Layer 4 of a small transformer language model trained on English Wikipedia (9 layers, counted from 0, width 128).
A neuron's activation on a vector x is SiLU(gate . x) times (in . x), where the dot is the dot product.

Input weights of the MLP neurons that the questions are about. A number n stands for n times 0.0041.
n47 gate: 8 30 25 -14 1 -24 1 5 -6 48 9 1 -11 11 -17 -8 2 -13 -29 31 -21 45 -33 7 21 -23 85 -8 -11 -33 -1 -8 -13 17 -11 1 42 -34 49 10 -14 -38 -4 9 -22 -33 -4 -19 10 22 -12 22 -13 -12 15 31 -19 16 29 -53 3 -39 -34 -8 13 -28 -24 -17 7 -30 12 -10 29 12 23 -33 -7 20 -7 -19 -17 -12 -13 -14 2 11 -49 -5 42 -7 -4 16 36 -2 10 0 -48 5 3 23 16 -14 7 24 -14 1 43 -14 -22 -30 -7 9 -17 26 28 -22 -13 -32 34 5 13 -8 -4 23 24 -33 22 -2
n84 gate: 24 -36 -25 11 22 -14 10 21 -10 -20 1 -17 -38 27 71 -10 -4 28 -9 31 9 -5 -22 -1 7 9 -18 15 4 4 38 44 18 -4 36 -8 8 41 39 -29 1 5 6 -7 -51 -93 -11 -28 -19 16 -15 -19 30 -19 -23 41 -22 2 -25 -47 -26 7 -1 -43 71 -4 -20 4 6 17 10 -20 7 -11 24 37 14 8 40 -8 -25 -1 4 19 7 -1 43 -24 20 -8 20 2 3 27 -11 9 -20 16 16 -12 10 36 5 -37 12 29 -22 9 8 -59 -24 30 -25 13 6 -16 1 -2 -4 3 24 -5 11 -37 -47 -10 7 13
n118 gate: -26 -5 34 -5 -19 4 -36 47 -53 -22 25 24 -13 -10 -31 -2 -11 14 53 41 16 23 2 3 8 -6 -29 20 16 -33 54 18 23 -14 1 -50 -13 29 28 -48 41 -2 39 -17 -12 35 -2 21 -3 -60 -9 -10 -8 -8 -6 20 -38 -46 -32 51 -23 -14 -40 36 48 -2 6 29 -32 -17 36 8 0 -27 -5 -2 -6 28 -8 -11 2 26 -35 -25 2 -2 4 73 19 1 -17 1 19 22 -4 54 -45 -38 -13 19 -8 -43 11 8 48 -26 2 -28 13 8 16 -18 13 -8 10 -18 27 -2 -8 -26 10 -29 -7 19 21 17 5 -30
n128 gate: 12 -13 -4 -12 -28 13 18 -15 -22 26 31 -25 53 -22 -15 -21 25 26 -4 -4 21 29 -32 -48 7 3 8 -2 -43 -21 -18 1 -10 3 27 1 -39 11 22 22 -1 -28 -10 1 16 8 -7 -9 -23 -9 2 -26 31 -3 27 -14 19 17 11 -6 -12 -1 -20 64 -28 -43 -9 -20 -8 -14 -8 8 3 32 3 -3 -1 -14 -3 12 -22 1 33 -29 -1 4 -16 14 6 -31 -14 -27 -3 -6 -6 57 -34 -3 29 2 0 5 35 -29 20 15 -8 9 2 23 16 0 -10 -5 5 53 46 -47 -11 52 23 -37 28 -22 -20 3 8 -25
n165 gate: -23 14 -31 -2 -15 6 -42 -13 22 22 -11 -10 15 -2 24 -18 5 11 -20 -26 22 22 -22 14 35 -13 -16 -5 31 9 9 -20 -12 -11 -14 7 -4 1 40 -23 39 -2 0 -22 21 -10 8 2 28 -2 16 -43 8 -5 27 15 10 -29 52 33 20 12 69 8 -21 14 15 41 33 -28 -31 20 -8 20 51 6 4 -22 -30 -10 -62 4 41 -47 -13 -12 13 4 27 -8 -1 -3 -28 -33 16 -27 14 -7 -16 -29 15 34 -64 5 -4 -8 -13 36 -6 3 3 -19 -7 -5 2 -14 34 8 44 16 -25 -17 4 -27 14 -7 -20 9
n200 gate: 18 -13 -20 12 -27 0 -31 24 30 0 -11 -14 26 26 28 20 -9 23 -50 -21 1 7 3 -16 -11 -19 9 5 40 3 17 19 -12 25 -10 18 -7 -33 19 1 25 2 -20 -14 -19 -14 16 -25 -40 16 12 38 4 -40 3 20 -8 -2 4 3 6 -9 -12 -18 -13 -9 -45 -6 14 31 11 31 30 30 16 4 -36 7 -17 -5 8 -7 26 5 43 -12 -12 27 62 -21 -24 -5 -63 14 19 -30 -43 11 13 -22 21 -44 -16 14 -19 14 -12 -7 -24 22 9 26 33 -26 26 -48 -18 -36 -8 -1 24 13 48 7 -53 -48 27 13
n204 gate: 1 -19 -26 9 -16 -4 -44 26 -18 -8 -4 10 -2 -6 -27 31 23 -27 32 10 0 16 -1 46 22 -59 -10 16 24 7 -19 1 -5 -28 -29 -23 -41 -3 -14 -18 -12 -18 51 -9 -14 -18 -37 7 3 0 19 20 5 7 9 -12 -26 -25 8 18 31 19 0 -20 21 -1 28 -12 17 -21 -1 17 29 7 -1 -16 37 21 13 19 -5 -38 17 -42 4 17 51 75 11 38 42 -13 -18 -23 18 -5 -32 8 34 -49 -51 -25 -24 -9 -12 25 55 -19 -19 -1 -29 -16 0 1 40 -5 26 40 -27 -23 -15 1 -21 4 51 1 -8 5
n266 gate: 0 -25 -12 -15 -42 25 -29 -57 3 -15 5 -8 13 47 5 5 12 3 -44 -29 -12 -1 -45 17 -19 -19 -32 45 37 -61 35 26 -21 -12 -19 33 -1 -1 62 4 1 18 -38 -23 15 7 9 10 -10 8 13 -8 -42 21 7 10 -23 -7 3 18 -7 -2 9 12 22 30 25 -4 16 -54 14 7 -20 15 -9 7 -1 39 1 -1 -36 -32 -24 -24 27 -34 13 -40 6 25 -28 45 -24 26 -6 13 12 5 1 12 -33 -9 12 -34 26 16 6 -1 -19 35 16 20 -23 -24 12 31 37 19 29 -2 27 23 24 20 48 -8 17 -16
n269 gate: 7 -33 46 -12 5 -95 -24 -28 22 -43 -15 -32 -32 30 -14 4 2 31 22 -27 36 -1 -21 -2 19 -22 -19 -29 35 29 49 14 7 11 -16 38 38 4 20 19 26 -29 11 -13 45 -37 20 5 -4 19 -4 -9 5 26 -11 14 26 -6 22 41 -10 -8 9 41 24 0 -12 -9 24 -23 20 -14 -1 13 30 -25 -9 13 -19 10 25 -5 23 1 12 14 19 40 0 19 -28 -7 -29 30 19 9 -24 -24 -41 28 12 -42 10 -12 13 36 -22 -10 -64 -42 -5 18 16 14 -4 -23 33 -3 -21 -31 -9 12 -2 11 -4 -30 -4 -20
n278 gate: 44 -15 -6 24 31 4 3 5 -9 -37 -26 38 0 -22 27 19 -13 25 -27 2 29 -27 -28 -19 -12 -14 -7 0 -33 -3 7 20 7 30 -17 21 -1 26 16 -2 33 -2 -8 -23 -21 -37 30 32 2 15 39 -23 18 7 -19 1 -29 -33 -18 5 -38 36 20 24 11 -19 -4 25 -15 -34 -14 -19 -21 14 53 -26 -28 26 -16 -27 -80 11 41 -3 -20 -13 24 -34 18 18 12 12 -10 -49 25 16 78 3 -27 -21 -2 51 -13 14 -34 -5 0 -8 15 23 -2 -13 9 14 -22 31 1 17 -18 -21 21 8 -25 20 -13 -37 5 10
n282 gate: -19 -5 48 67 5 -3 44 -22 3 12 -6 9 -15 -17 25 13 3 -32 -7 28 6 24 -31 -12 -1 4 -45 5 8 10 -4 15 -41 -19 4 -28 -11 8 57 -16 -25 -40 21 -12 12 -10 8 -9 -6 -26 23 -15 16 -6 48 -14 -1 -49 -25 -23 -16 20 1 9 -21 -20 -6 -1 -16 56 38 -40 -19 16 33 15 7 1 -1 16 4 -11 -21 8 -2 25 -2 -11 8 -11 35 -1 -18 -8 -40 -58 21 6 -32 31 8 -69 -26 27 34 3 39 -6 -4 13 -5 4 0 15 -12 -15 -15 -1 29 29 12 -37 -4 27 13 5 16 5
n313 gate: -33 42 12 -17 -56 -11 -16 21 10 1 16 -22 -4 22 -44 6 -4 -10 5 -17 57 17 -4 -14 -7 -18 -22 -24 10 37 -27 18 24 26 12 -35 25 -18 31 -8 13 -9 41 -22 46 13 22 12 22 4 54 -13 47 21 -22 -2 -37 -14 28 -2 -51 -12 12 -36 -21 8 44 26 32 -27 4 -67 24 -12 25 -8 -17 -38 -28 -12 19 -15 -9 -18 -31 -1 22 -3 8 -14 8 -6 -36 17 -6 -7 -5 -20 -21 37 17 35 3 -4 20 0 11 49 -16 -11 -11 -44 5 7 -15 21 9 -10 -9 9 -14 -10 63 41 -45 -10 -8 -7
n47 in: -10 30 -20 -10 18 18 -1 -6 -8 -28 -1 38 -49 -30 11 5 24 -5 1 -13 14 14 39 -36 5 -3 -13 -1 -5 1 -3 -16 -12 -3 -52 3 18 -38 17 -8 -1 -39 -4 -8 36 -47 -1 1 51 -22 5 -18 -7 -14 16 79 -15 -10 -2 -16 -21 -10 -28 3 7 1 1 -38 3 13 -2 -20 7 1 -19 -21 -18 -17 28 -39 -1 6 40 28 -6 -9 9 27 7 4 8 -29 -9 -19 7 -9 -31 -12 27 46 69 -26 17 -3 -5 20 19 15 8 34 -22 26 -4 -19 -7 34 16 14 48 11 3 20 -39 11 -24 6 3 13
n84 in: -29 -43 -5 12 1 19 6 8 -3 0 -15 -23 1 49 13 7 -17 3 1 12 9 7 21 49 -14 -7 1 -8 9 44 -33 -16 -26 -24 28 -6 22 22 13 -35 -3 -11 11 -3 -43 5 21 32 0 -3 9 -38 -6 -15 24 58 36 34 -31 -8 -18 -18 -14 -46 -16 -53 2 39 -11 -26 -21 -3 -20 33 30 23 -16 -4 8 7 7 -23 24 6 -24 -19 -20 46 12 -21 -5 -41 -18 -33 -14 11 -18 -32 12 14 3 41 1 -9 -11 -16 29 -15 28 10 -13 -30 -26 26 -1 20 22 5 -19 13 -2 25 -7 31 -3 20 -11 -14
n118 in: 0 11 -3 47 -6 15 -40 -22 -44 -19 -30 6 -3 2 -8 50 6 -42 13 7 28 -21 17 39 -4 -9 -24 -42 -34 -22 -12 -20 28 62 43 3 -35 33 -1 -40 -18 -74 16 9 17 -24 -10 38 29 23 8 26 23 9 8 -1 46 -23 -17 -10 -21 -5 -36 11 -5 -7 -9 33 -27 -35 -16 9 1 0 2 23 -9 6 -20 -71 -6 -12 2 -34 6 31 24 21 -8 7 14 -7 45 25 16 -2 -4 -6 -28 -17 1 -12 -4 0 47 -6 -14 26 17 -52 38 8 -7 19 22 -2 -50 14 -12 -15 -1 -28 -8 32 21 38 0 25
n128 in: 39 -9 29 -43 3 24 20 -7 -47 18 -7 -28 -2 17 -32 4 3 -1 18 29 -9 -43 -33 -14 -29 -8 -67 20 -9 -27 4 -4 36 6 -8 5 -19 36 3 -33 -23 -8 7 -16 11 -20 -3 -3 -4 27 -4 -15 -15 -27 -3 -21 8 22 -25 -4 -27 -45 29 2 -22 15 13 12 8 -16 -2 2 15 -6 13 -4 -10 -1 7 -33 28 -38 -6 46 9 29 19 0 0 14 12 -10 -21 -30 26 64 -9 5 21 -17 5 18 47 -9 22 -1 -12 5 34 14 16 -4 42 6 40 29 5 -16 7 19 24 -14 -57 43 -28 26 -6 5
n165 in: 33 -15 31 -12 -19 26 54 1 -15 -19 16 -10 -27 -2 12 29 19 16 -10 -21 13 -29 -21 42 -14 6 8 -21 1 -6 19 -1 -5 -18 22 -27 15 -42 -2 -13 6 33 45 -3 -7 -26 6 55 34 -5 -8 1 -9 -29 26 -45 22 -15 -16 -22 10 36 39 5 44 -22 -20 10 17 -10 -16 11 26 -15 15 -30 -10 -17 -62 -9 -46 -29 -21 -30 8 12 -31 22 19 -17 -30 31 -13 0 -10 11 -27 10 5 -2 -15 14 -12 22 3 25 1 48 11 -17 -17 -23 5 12 25 32 -34 -36 2 -2 -8 32 1 -30 20 0 3 -49
n200 in: -46 33 10 -18 33 6 1 -9 9 -32 14 -10 7 -10 -8 5 24 39 14 -10 14 15 31 -32 -13 8 -3 58 -16 7 -6 6 2 -12 -10 18 3 50 10 -26 -5 -3 6 1 35 -35 -28 -9 -20 0 8 -30 -1 -14 -22 -2 16 7 12 -20 -8 7 4 -23 -61 22 40 -4 11 0 -9 -13 4 21 71 34 -14 2 -17 -10 -4 17 12 21 -12 36 -5 -5 -5 -5 -19 -40 -30 -42 25 22 23 -39 -4 -5 45 10 -43 -13 27 -15 10 -36 -15 2 8 -20 -10 14 -28 0 17 -27 13 -1 65 -13 -22 -15 -8 44 -11 -10
n204 in: 10 -27 6 15 10 -30 -36 -6 47 -6 33 19 -16 -19 14 2 12 -19 -31 -10 -28 8 -23 -6 -18 -14 -2 15 -6 -21 32 -3 -9 19 -3 5 36 10 -1 -40 19 5 7 7 -10 -16 -16 1 36 51 9 36 33 20 -1 4 -18 9 26 -10 -7 -39 -23 -9 -25 -9 11 -32 21 -29 -39 22 -27 18 1 -4 5 21 -9 -3 31 3 11 14 17 41 -19 17 38 24 -5 28 -33 19 -3 27 6 4 -7 62 3 -4 -1 18 -56 -1 -8 24 -17 -2 -13 17 -49 -10 49 10 -32 7 12 26 4 -18 4 -19 0 -31 -15 -28
n266 in: 0 7 13 -27 71 -17 13 -30 34 7 -6 -28 6 -6 -30 32 -37 -33 15 -11 11 -31 5 -16 26 -74 5 -8 -41 1 8 -12 8 42 12 -16 19 19 -11 15 -8 -2 37 6 -44 29 3 17 -19 -12 9 -2 8 29 -21 -9 0 27 5 7 16 34 -9 -19 5 -25 43 3 -9 -8 27 2 -15 -3 -31 8 -74 33 -33 -31 28 17 31 -11 -8 29 -27 -5 -1 10 53 -15 -41 -25 0 -39 -11 0 6 2 7 8 19 -1 -15 13 4 -16 9 -12 19 -8 27 32 -29 -11 -16 17 -31 30 24 24 23 52 -10 -6 -10 0
n269 in: -29 10 44 -21 33 37 -5 -7 -32 23 59 35 -27 -30 27 -34 -32 -27 -5 -39 3 22 -5 -7 1 -17 -21 -18 -33 -6 25 33 36 17 31 -27 0 13 -4 39 -12 13 27 5 -21 -48 -12 -5 14 15 -8 -52 1 -11 16 7 -12 13 13 -25 45 7 -8 -9 -8 19 -22 -14 11 -12 -13 -5 -16 -13 -2 32 -3 30 -15 -54 -5 25 17 -20 -35 3 18 -9 -19 1 15 16 -20 -7 -3 17 -35 -9 38 -41 -9 10 20 -41 -18 -3 3 2 -33 14 24 18 20 32 6 -6 -18 -37 -6 -22 1 -3 49 -1 -5 6 -49 9
n278 in: 1 21 11 -17 -24 -15 36 49 -38 23 -17 10 -18 -33 -15 -28 -15 -4 5 33 -32 -12 44 22 -34 1 -2 -24 14 8 2 -3 5 -9 -3 -27 -56 28 -15 -21 -21 -44 -3 16 16 29 -1 -36 32 8 -42 19 8 1 1 -5 18 22 33 -11 -12 -50 15 11 3 32 37 3 5 2 -8 6 -20 -15 14 1 26 1 -28 8 47 18 -24 24 -23 25 -16 -10 14 -11 20 -11 16 -57 -11 -10 33 -27 2 -8 40 -1 -50 28 29 -18 23 5 20 36 -51 5 -23 1 0 62 -4 31 12 -46 4 -11 -8 -27 16 -10 -2 -14
n282 in: 2 9 -18 -6 43 1 52 9 -29 6 -5 -26 -42 8 -37 18 -11 -19 12 -36 28 -1 -14 -11 21 29 28 14 15 -6 -39 -8 -17 -33 14 -43 -18 -30 -12 5 -21 -11 -9 5 5 -11 2 -26 -19 -11 17 30 -3 35 32 -17 18 -20 -13 -23 -8 5 12 -22 19 -17 -47 9 -11 -3 7 -21 15 39 35 1 6 23 -9 9 27 38 -25 40 25 8 5 26 2 -36 15 13 7 51 -9 -15 8 0 11 -11 -32 -28 2 2 24 16 70 -8 -9 -28 -38 -14 -50 37 -1 9 26 -9 6 31 6 -43 29 29 -20 8 -33 38
n313 in: -49 -14 -37 -11 0 -36 14 -11 -25 15 9 -5 -11 29 39 -18 58 -23 -3 22 -8 -6 24 1 -26 28 11 -30 19 -19 48 -15 -1 -21 11 -39 -11 26 -12 -1 25 41 40 -4 -16 -20 -27 -10 -37 13 11 -10 17 -45 -30 19 12 1 -4 43 -26 12 -25 9 17 9 -23 5 28 -18 -14 -15 -21 -21 28 -7 -6 -5 -8 -1 13 5 3 10 -20 -66 15 14 48 14 -2 69 21 -11 17 5 11 -11 1 20 48 -45 -10 6 26 -12 21 -14 36 -19 19 21 -3 -37 -14 5 3 1 -16 -32 8 -7 30 -27 30 -13 11 10

Each question shows a token from some text and the vector x that enters the MLP there. A number n stands for n times 0.097.

")": 9 -7 -14 -10 9 -5 -4 -10 4 -3 1 3 1 6 -7 -8 14 -1 11 -10 6 8 -7 -14 12 4 2 -10 2 -8 1 -20 -4 3 18 -5 8 -4 -10 -4 1 -6 2 71 0 -2 -7 5 7 -2 3 -22 -4 8 0 3 17 26 -5 -2 12 2 0 2 -5 1 2 -18 -7 4 0 10 -4 -6 5 -14 -1 1 -9 6 9 -12 -5 -13 1 -5 1 -8 -2 9 1 6 -2 -4 -20 7 -3 3 5 3 5 -8 2 7 -13 9 6 -14 2 -1 4 -11 1 8 3 -18 2 -5 11 3 6 7 0 -5 -8 1 1 4
Which neuron fires most, and how strongly? n278, at about 0.27

"on": -5 27 -3 7 -9 2 5 16 -7 8 17 -14 -14 -3 4 -22 8 2 -12 -11 -5 3 -16 9 3 14 3 -3 -4 -1 -16 -8 -1 4 10 -3 -4 1 -7 6 13 15 16 42 1 -6 4 4 -23 -14 -8 -2 7 -11 0 -8 10 -6 -17 -22 7 -1 4 8 -7 4 2 11 3 -1 18 -4 7 5 -7 13 5 0 18 5 2 -19 6 -5 -7 -23 1 -6 -17 0 -6 7 6 0 6 -20 4 -13 -19 8 2 -5 -1 -9 -6 -5 -10 -4 9 12 6 1 -7 3 5 9 -8 17 -3 4 3 -6 12 6 -3 2 5 5
The neuron with the highest activation: n204

" ": 16 -16 2 3 10 -6 -5 10 -7 -7 -5 17 0 -5 -7 16 1 -7 9 -13 3 3 -1 2 -1 -6 10 -6 1 1 -7 -3 0 5 3 -1 -7 -3 -1 7 -11 1 9 86 4 -3 -4 1 -5 5 9 -9 0 -8 -23 4 2 -2 -5 -1 7 -9 16 9 2 -9 -18 -9 14 -5 -7 -6 3 10 -8 -1 1 12 1 4 -4 5 -13 0 4 -7 2 -5 -4 -3 -10 -7 -6 1 -1 -1 0 2 5 3 5 -7 -4 -6 4 -1 8 -8 -6 0 2 -1 3 -2 -1 -7 0 3 8 -2 -4 -8 -6 6 4 7 -4 -3
The neuron with the highest activation: n269

" in": 9 -13 -1 4 -4 5 -15 2 5 -14 8 -6 0 1 -1 4 2 -5 0 -17 -4 -17 -3 4 -8 -9 5 4 -7 -5 -15 -2 3 2 2 5 4 4 -1 -5 -7 14 0 70 -6 -17 7 -1 -15 0 -4 -7 17 7 11 8 7 21 -7 -10 7 0 0 4 -16 7 -4 3 -1 -17 14 10 7 19 8 4 3 13 -7 -10 5 7 -8 -1 -9 2 -12 -4 6 -9 1 2 -9 1 8 9 -5 3 -1 2 5 10 3 1 -6 -14 4 -8 -11 17 7 3 6 8 -5 -1 -11 -1 11 -5 -19 -9 -1 -6 -1 -4 -11 -3
Which three neurons fire most, strongest first? n200, n313, n128

" its": 12 -4 -4 5 13 7 1 -3 -3 -5 6 14 -8 -6 -8 13 7 8 -8 -8 -5 -3 -1 -5 3 -1 3 -3 6 -9 7 -9 -1 4 -6 -4 -6 4 19 21 -17 -1 -3 62 12 -14 3 1 -12 3 18 -7 -8 20 2 -3 1 13 5 -4 -5 -6 3 0 -4 -11 -25 -4 11 1 25 5 18 17 6 11 -10 -5 -2 0 2 6 -16 1 7 7 3 -7 -23 11 6 0 -3 -8 -3 -3 -4 -7 2 -7 -13 -12 -11 -7 -11 1 -5 -4 -11 6 -7 -3 -3 3 -17 -2 4 2 14 -2 -4 -3 -1 0 3 -7 -5 -8
Which three neurons fire most, strongest first? n282, n269, n313

"ime": -4 17 -6 -1 22 6 -16 11 5 -7 -8 0 -16 0 -1 -21 -7 11 7 -11 1 -18 7 12 31 1 -3 13 11 -6 16 -9 -6 -9 -7 -13 -7 3 -19 -6 0 -19 -6 44 -13 5 -13 18 -4 -2 -9 -3 2 6 -10 7 -1 7 -4 5 -2 3 3 6 -10 3 4 1 -4 -2 5 9 7 -4 0 -4 4 -7 2 -6 -6 7 1 9 -4 -2 8 -5 0 2 2 -12 -10 3 -6 -2 1 -6 3 -17 -4 2 23 -3 2 -3 -19 -25 4 11 10 -2 14 -6 -8 -20 -1 7 8 13 6 -8 3 15 -7 11 6 14
The neuron with the highest activation: n118

"re": -29 -5 -11 8 3 -5 -5 -8 -5 20 -10 -3 4 15 13 12 -20 -3 -8 -14 9 -3 -3 -3 16 3 18 0 -3 -5 -13 -7 4 5 1 8 -16 -11 -19 24 9 -21 -7 31 6 1 -7 -3 -8 6 -3 3 0 -8 -8 -12 -3 -8 -5 4 6 -3 13 -2 -17 -5 11 -3 -4 -1 11 9 -7 32 3 9 8 -15 -3 22 16 12 -7 -4 -1 9 -2 1 12 5 0 6 3 13 2 -13 -3 -12 -8 8 5 -7 6 0 -8 -3 -12 -6 -13 13 4 4 10 -9 0 3 3 -1 2 -24 0 -9 -2 10 12 -9 9 2
The two highest activations, in order: n282, n84

"s": -5 -6 18 9 8 -9 5 -4 5 -1 -3 2 4 3 -7 -9 -7 6 14 -2 -1 2 7 5 -9 14 -7 -1 -16 14 -17 -6 8 10 0 10 0 4 -14 5 11 3 2 38 -9 4 1 -18 20 -8 1 2 24 -4 -21 -24 -6 1 14 -7 -9 10 13 -18 -2 -9 -6 8 11 6 0 0 7 1 4 4 10 -16 3 -10 -13 2 -3 -5 -8 7 -7 -14 -4 3 9 9 15 -9 5 13 8 3 -19 -17 18 -10 -7 11 -1 4 -4 1 -19 5 -5 11 -18 -5 -8 15 -7 17 -12 -6 -6 7 -11 -7 -4 0 15 -10
Which neuron fires most, and how strongly? n278, at about 3

" N": -4 -1 -16 -1 12 3 11 2 0 4 1 0 5 -1 -6 -14 8 -11 0 0 -9 -3 -13 -4 5 6 -3 6 9 -2 1 2 18 6 -1 -12 -1 6 2 -6 -3 -3 -1 88 -2 -9 7 0 -2 2 -4 7 6 6 -5 6 3 -19 -15 5 4 -9 10 -4 4 -6 -2 -8 -1 13 -2 -2 2 4 0 -2 -13 -11 4 -2 -6 -7 -8 0 -7 1 10 -7 -13 -5 8 -6 -3 2 5 1 -6 -9 2 0 2 8 4 16 2 -8 12 0 0 -3 3 -4 -1 -12 6 -2 -6 3 4 -6 -5 -12 -3 9 -2 -2 -1 0
Which three neurons fire most, strongest first? n282, n165, n200

"ition": 2 -8 17 -10 8 -11 -4 -4 6 6 -2 -1 12 -3 -14 -11 1 -7 -8 7 -5 3 4 8 18 -3 -16 4 19 10 3 -7 -12 11 -7 1 1 8 13 0 15 0 -7 29 -12 2 -15 -8 7 -5 0 0 -12 -1 -10 -3 -5 36 2 5 -15 -6 -10 4 11 -19 9 8 -2 -24 -3 -14 -10 14 -7 -20 7 7 -15 5 12 7 -4 12 0 10 3 -4 -6 4 -7 0 -2 11 -2 10 -9 25 3 3 7 2 -1 15 -9 3 -3 -24 -9 4 -6 -16 -4 -1 -9 -7 -1 -12 12 -1 -6 10 9 -2 -16 -1 16 15
Which neuron fires most, and how strongly? n165, at about 0.43

"ri": 1 -10 -2 -4 10 -3 1 -8 -4 6 -3 0 6 6 19 -10 3 5 10 0 9 4 4 7 -6 -4 -4 0 -14 -5 -13 -15 0 -5 6 1 -22 7 -6 6 13 -10 -13 40 -11 6 4 2 -1 -6 20 6 7 7 -19 -22 -4 -7 13 -4 8 13 12 -16 1 -1 6 8 11 -25 2 -11 -4 -7 16 -6 3 3 -7 -4 9 -19 -3 6 2 -18 -5 6 -1 -5 5 4 11 4 18 12 -14 2 -9 -5 0 7 -3 -8 -13 5 8 2 10 3 -9 6 0 -3 -3 23 0 29 -29 -4 -1 -1 -9 -14 -8 11 -1 1
The two highest activations, in order: n278, n47

"uc": 2 -2 -3 7 11 -7 6 0 5 12 4 -14 -3 -2 1 -2 -11 -18 -4 9 -9 -9 -4 5 8 -9 -18 -3 9 17 -11 -3 17 -1 8 1 3 -6 -11 -8 8 8 13 29 13 -6 -18 17 -8 26 1 -2 -1 -1 -9 -8 1 20 -6 16 -2 -2 -20 -1 -3 6 -10 18 17 -2 13 -1 3 4 12 -2 -3 11 -7 -10 -13 -8 -18 11 -11 -9 2 9 -28 2 2 -6 -16 -15 -10 1 26 18 0 4 1 18 -16 2 4 -7 -14 -11 10 -6 -2 -3 3 -12 8 -6 -3 3 -8 11 -5 6 -4 9 3 4 -2 -5
Which three neurons fire most, strongest first? n47, n313, n282

" was": 8 8 -8 -18 0 9 -10 1 -6 14 -4 8 -1 7 -13 0 12 -9 19 -12 -7 11 -3 11 13 5 -8 2 0 -4 -1 -1 5 -14 -19 0 1 16 -5 10 -18 14 10 41 -2 -4 -19 -16 2 -2 -7 0 -4 8 -4 -6 -3 23 -15 7 -4 4 -10 1 5 12 7 -7 0 -10 -4 19 13 -6 -3 -5 9 11 -5 2 0 -7 -16 -2 2 -8 -16 0 -7 -4 1 3 0 2 0 -1 -11 -22 -2 19 -6 -9 -7 -15 -4 9 2 -5 2 12 3 -19 -8 16 -11 -18 23 -7 2 4 10 4 6 13 16 10 -7 -1
Which neuron fires most, and how strongly? n266, at about 0.82

"E": -2 -4 0 16 0 0 -1 -7 -6 -8 12 3 6 3 -3 -27 -4 -3 9 -8 6 -8 0 2 -7 3 -2 -14 -6 -1 12 -11 2 3 3 11 5 -5 2 -4 12 -5 6 53 4 9 -18 -10 32 10 -13 -19 3 9 -10 -6 -12 8 19 -13 -14 6 -4 -3 7 -9 -1 5 -5 -2 4 -23 -4 -10 0 4 0 -7 -1 4 -4 3 -13 3 -12 -7 -3 4 -18 7 -7 -13 2 9 7 9 0 0 9 2 0 1 24 -13 -13 -2 -1 -12 1 5 -6 -1 8 9 12 8 -1 4 15 2 -15 8 11 15 -9 5 0 -5
The neuron with the highest activation: n269

"ld": 5 -14 -2 -11 -2 7 -10 -12 -9 -17 -2 0 16 4 -12 -15 6 6 11 -8 3 -1 1 -2 2 -4 -5 11 2 11 3 -4 -6 -16 9 -2 -12 0 4 3 7 -17 22 16 6 8 2 -4 9 12 -3 -13 -10 -4 -9 -1 -18 27 -1 -19 -1 -7 19 -20 -1 -12 11 12 -3 -15 7 -12 13 0 12 2 6 13 3 3 16 6 -7 2 -12 7 -5 -9 1 4 1 3 -20 12 -14 1 -8 -2 5 1 13 -18 -3 3 -2 19 -24 3 25 5 -12 -4 -7 9 -2 -12 5 10 14 -16 -12 14 9 10 1 12 8 -8
The neuron with the highest activation: n84

"er": -3 4 -12 -14 6 -7 4 11 -10 -3 -3 4 -9 -3 19 -5 -13 2 -6 -14 17 5 0 2 4 -7 1 2 -13 8 0 9 1 1 16 0 12 -16 -16 -15 13 0 1 53 -4 -4 5 1 -3 -8 0 12 -13 7 -1 -3 13 -15 -3 -3 -4 -8 -4 7 -21 18 -5 -19 2 4 7 1 5 -2 4 6 6 -12 -8 13 1 8 9 3 -26 -18 1 -6 7 1 7 -10 8 -10 -6 -6 19 5 -7 -1 -2 10 9 -5 -15 0 -2 -8 -13 -13 2 3 8 3 7 20 10 -3 -4 8 -7 -13 9 12 -1 11 -8 7
Which neuron fires most, and how strongly? n278, at about 0.14

" of": 0 -2 -8 9 9 6 1 6 10 -7 -12 -1 -5 -6 -5 -14 4 -20 -10 -22 -5 -11 15 1 11 -3 6 16 -25 -14 -8 -7 21 -13 -12 19 -5 -5 -1 -3 -4 2 -9 41 -5 7 1 -14 -10 -6 21 -9 -1 -6 3 4 -10 14 0 -7 -7 -7 -6 -3 2 3 -8 7 -6 -8 13 7 2 18 8 25 -10 8 6 -4 -3 -10 9 4 -14 -22 -1 -8 14 3 11 -13 3 -7 -1 6 11 -9 4 3 0 21 0 8 12 -8 -6 -10 2 17 3 6 9 7 6 -4 -17 5 10 10 -3 1 -4 3 -7 -8 -6 5
Which neuron fires most, and how strongly? n200, at about 0.28

"os": 28 -17 -21 8 14 9 -5 -4 -2 -8 7 2 -15 -5 -13 -9 -12 -2 5 -8 2 -1 9 -5 4 1 -15 -1 6 12 0 6 -4 -5 -7 -1 21 5 -5 -21 -2 7 -5 23 -2 4 -5 3 -11 -2 -15 -9 7 15 -16 0 -10 -1 0 4 -6 -6 5 24 2 12 9 12 -18 12 7 7 10 6 4 -11 1 15 -17 -18 11 7 -3 -7 9 -10 -18 3 -13 3 -2 10 18 -8 7 -16 -5 -7 -14 -5 4 18 -11 8 10 3 -8 7 3 11 -17 -16 4 -6 -18 7 12 -2 -2 4 -5 6 -8 10 19 1 9 11
Which neuron fires most, and how strongly? n278, at about 1.8

" his": 3 -3 -3 5 11 13 -2 2 -7 -12 1 11 -10 -7 -12 9 2 7 -1 -12 2 -9 -6 -8 7 0 7 -4 1 -9 9 -12 -9 2 -6 -2 -5 4 17 22 -17 6 -1 66 6 -7 4 -3 -12 4 9 -7 -11 18 -3 0 -6 12 7 -7 1 -6 -3 2 -4 -9 -20 -9 15 -3 19 5 19 23 9 16 -7 -11 -12 -5 6 8 -12 1 9 -1 0 -8 -13 1 8 -2 -3 -7 -6 4 0 1 9 -4 -2 -4 -2 -4 -8 5 -8 0 -6 6 -10 5 0 4 -8 -8 4 -2 17 1 -6 -6 -12 4 -7 -10 1 -10
The two highest activations, in order: n47, n313

" and": 13 -10 -2 -1 9 5 0 9 -13 -1 -3 21 9 -12 -1 8 3 -7 3 -11 -3 7 1 3 -1 -11 15 -5 4 -8 -1 -8 1 2 0 1 -14 6 -3 13 -10 5 6 78 2 -6 5 3 -12 8 11 -12 -2 -3 -10 -5 5 22 -1 -3 8 -7 9 5 -3 -4 -17 -15 14 -6 8 5 11 12 -8 11 1 4 -6 -7 -7 -2 -6 -3 10 0 1 -7 -9 -7 2 -6 -11 0 -7 -4 -2 3 2 0 2 -8 -2 -4 3 -4 5 -3 -14 -2 2 1 3 -1 -1 -11 -7 3 7 -13 -11 -6 -9 1 -2 15 4 -8
The neuron with the highest activation: n84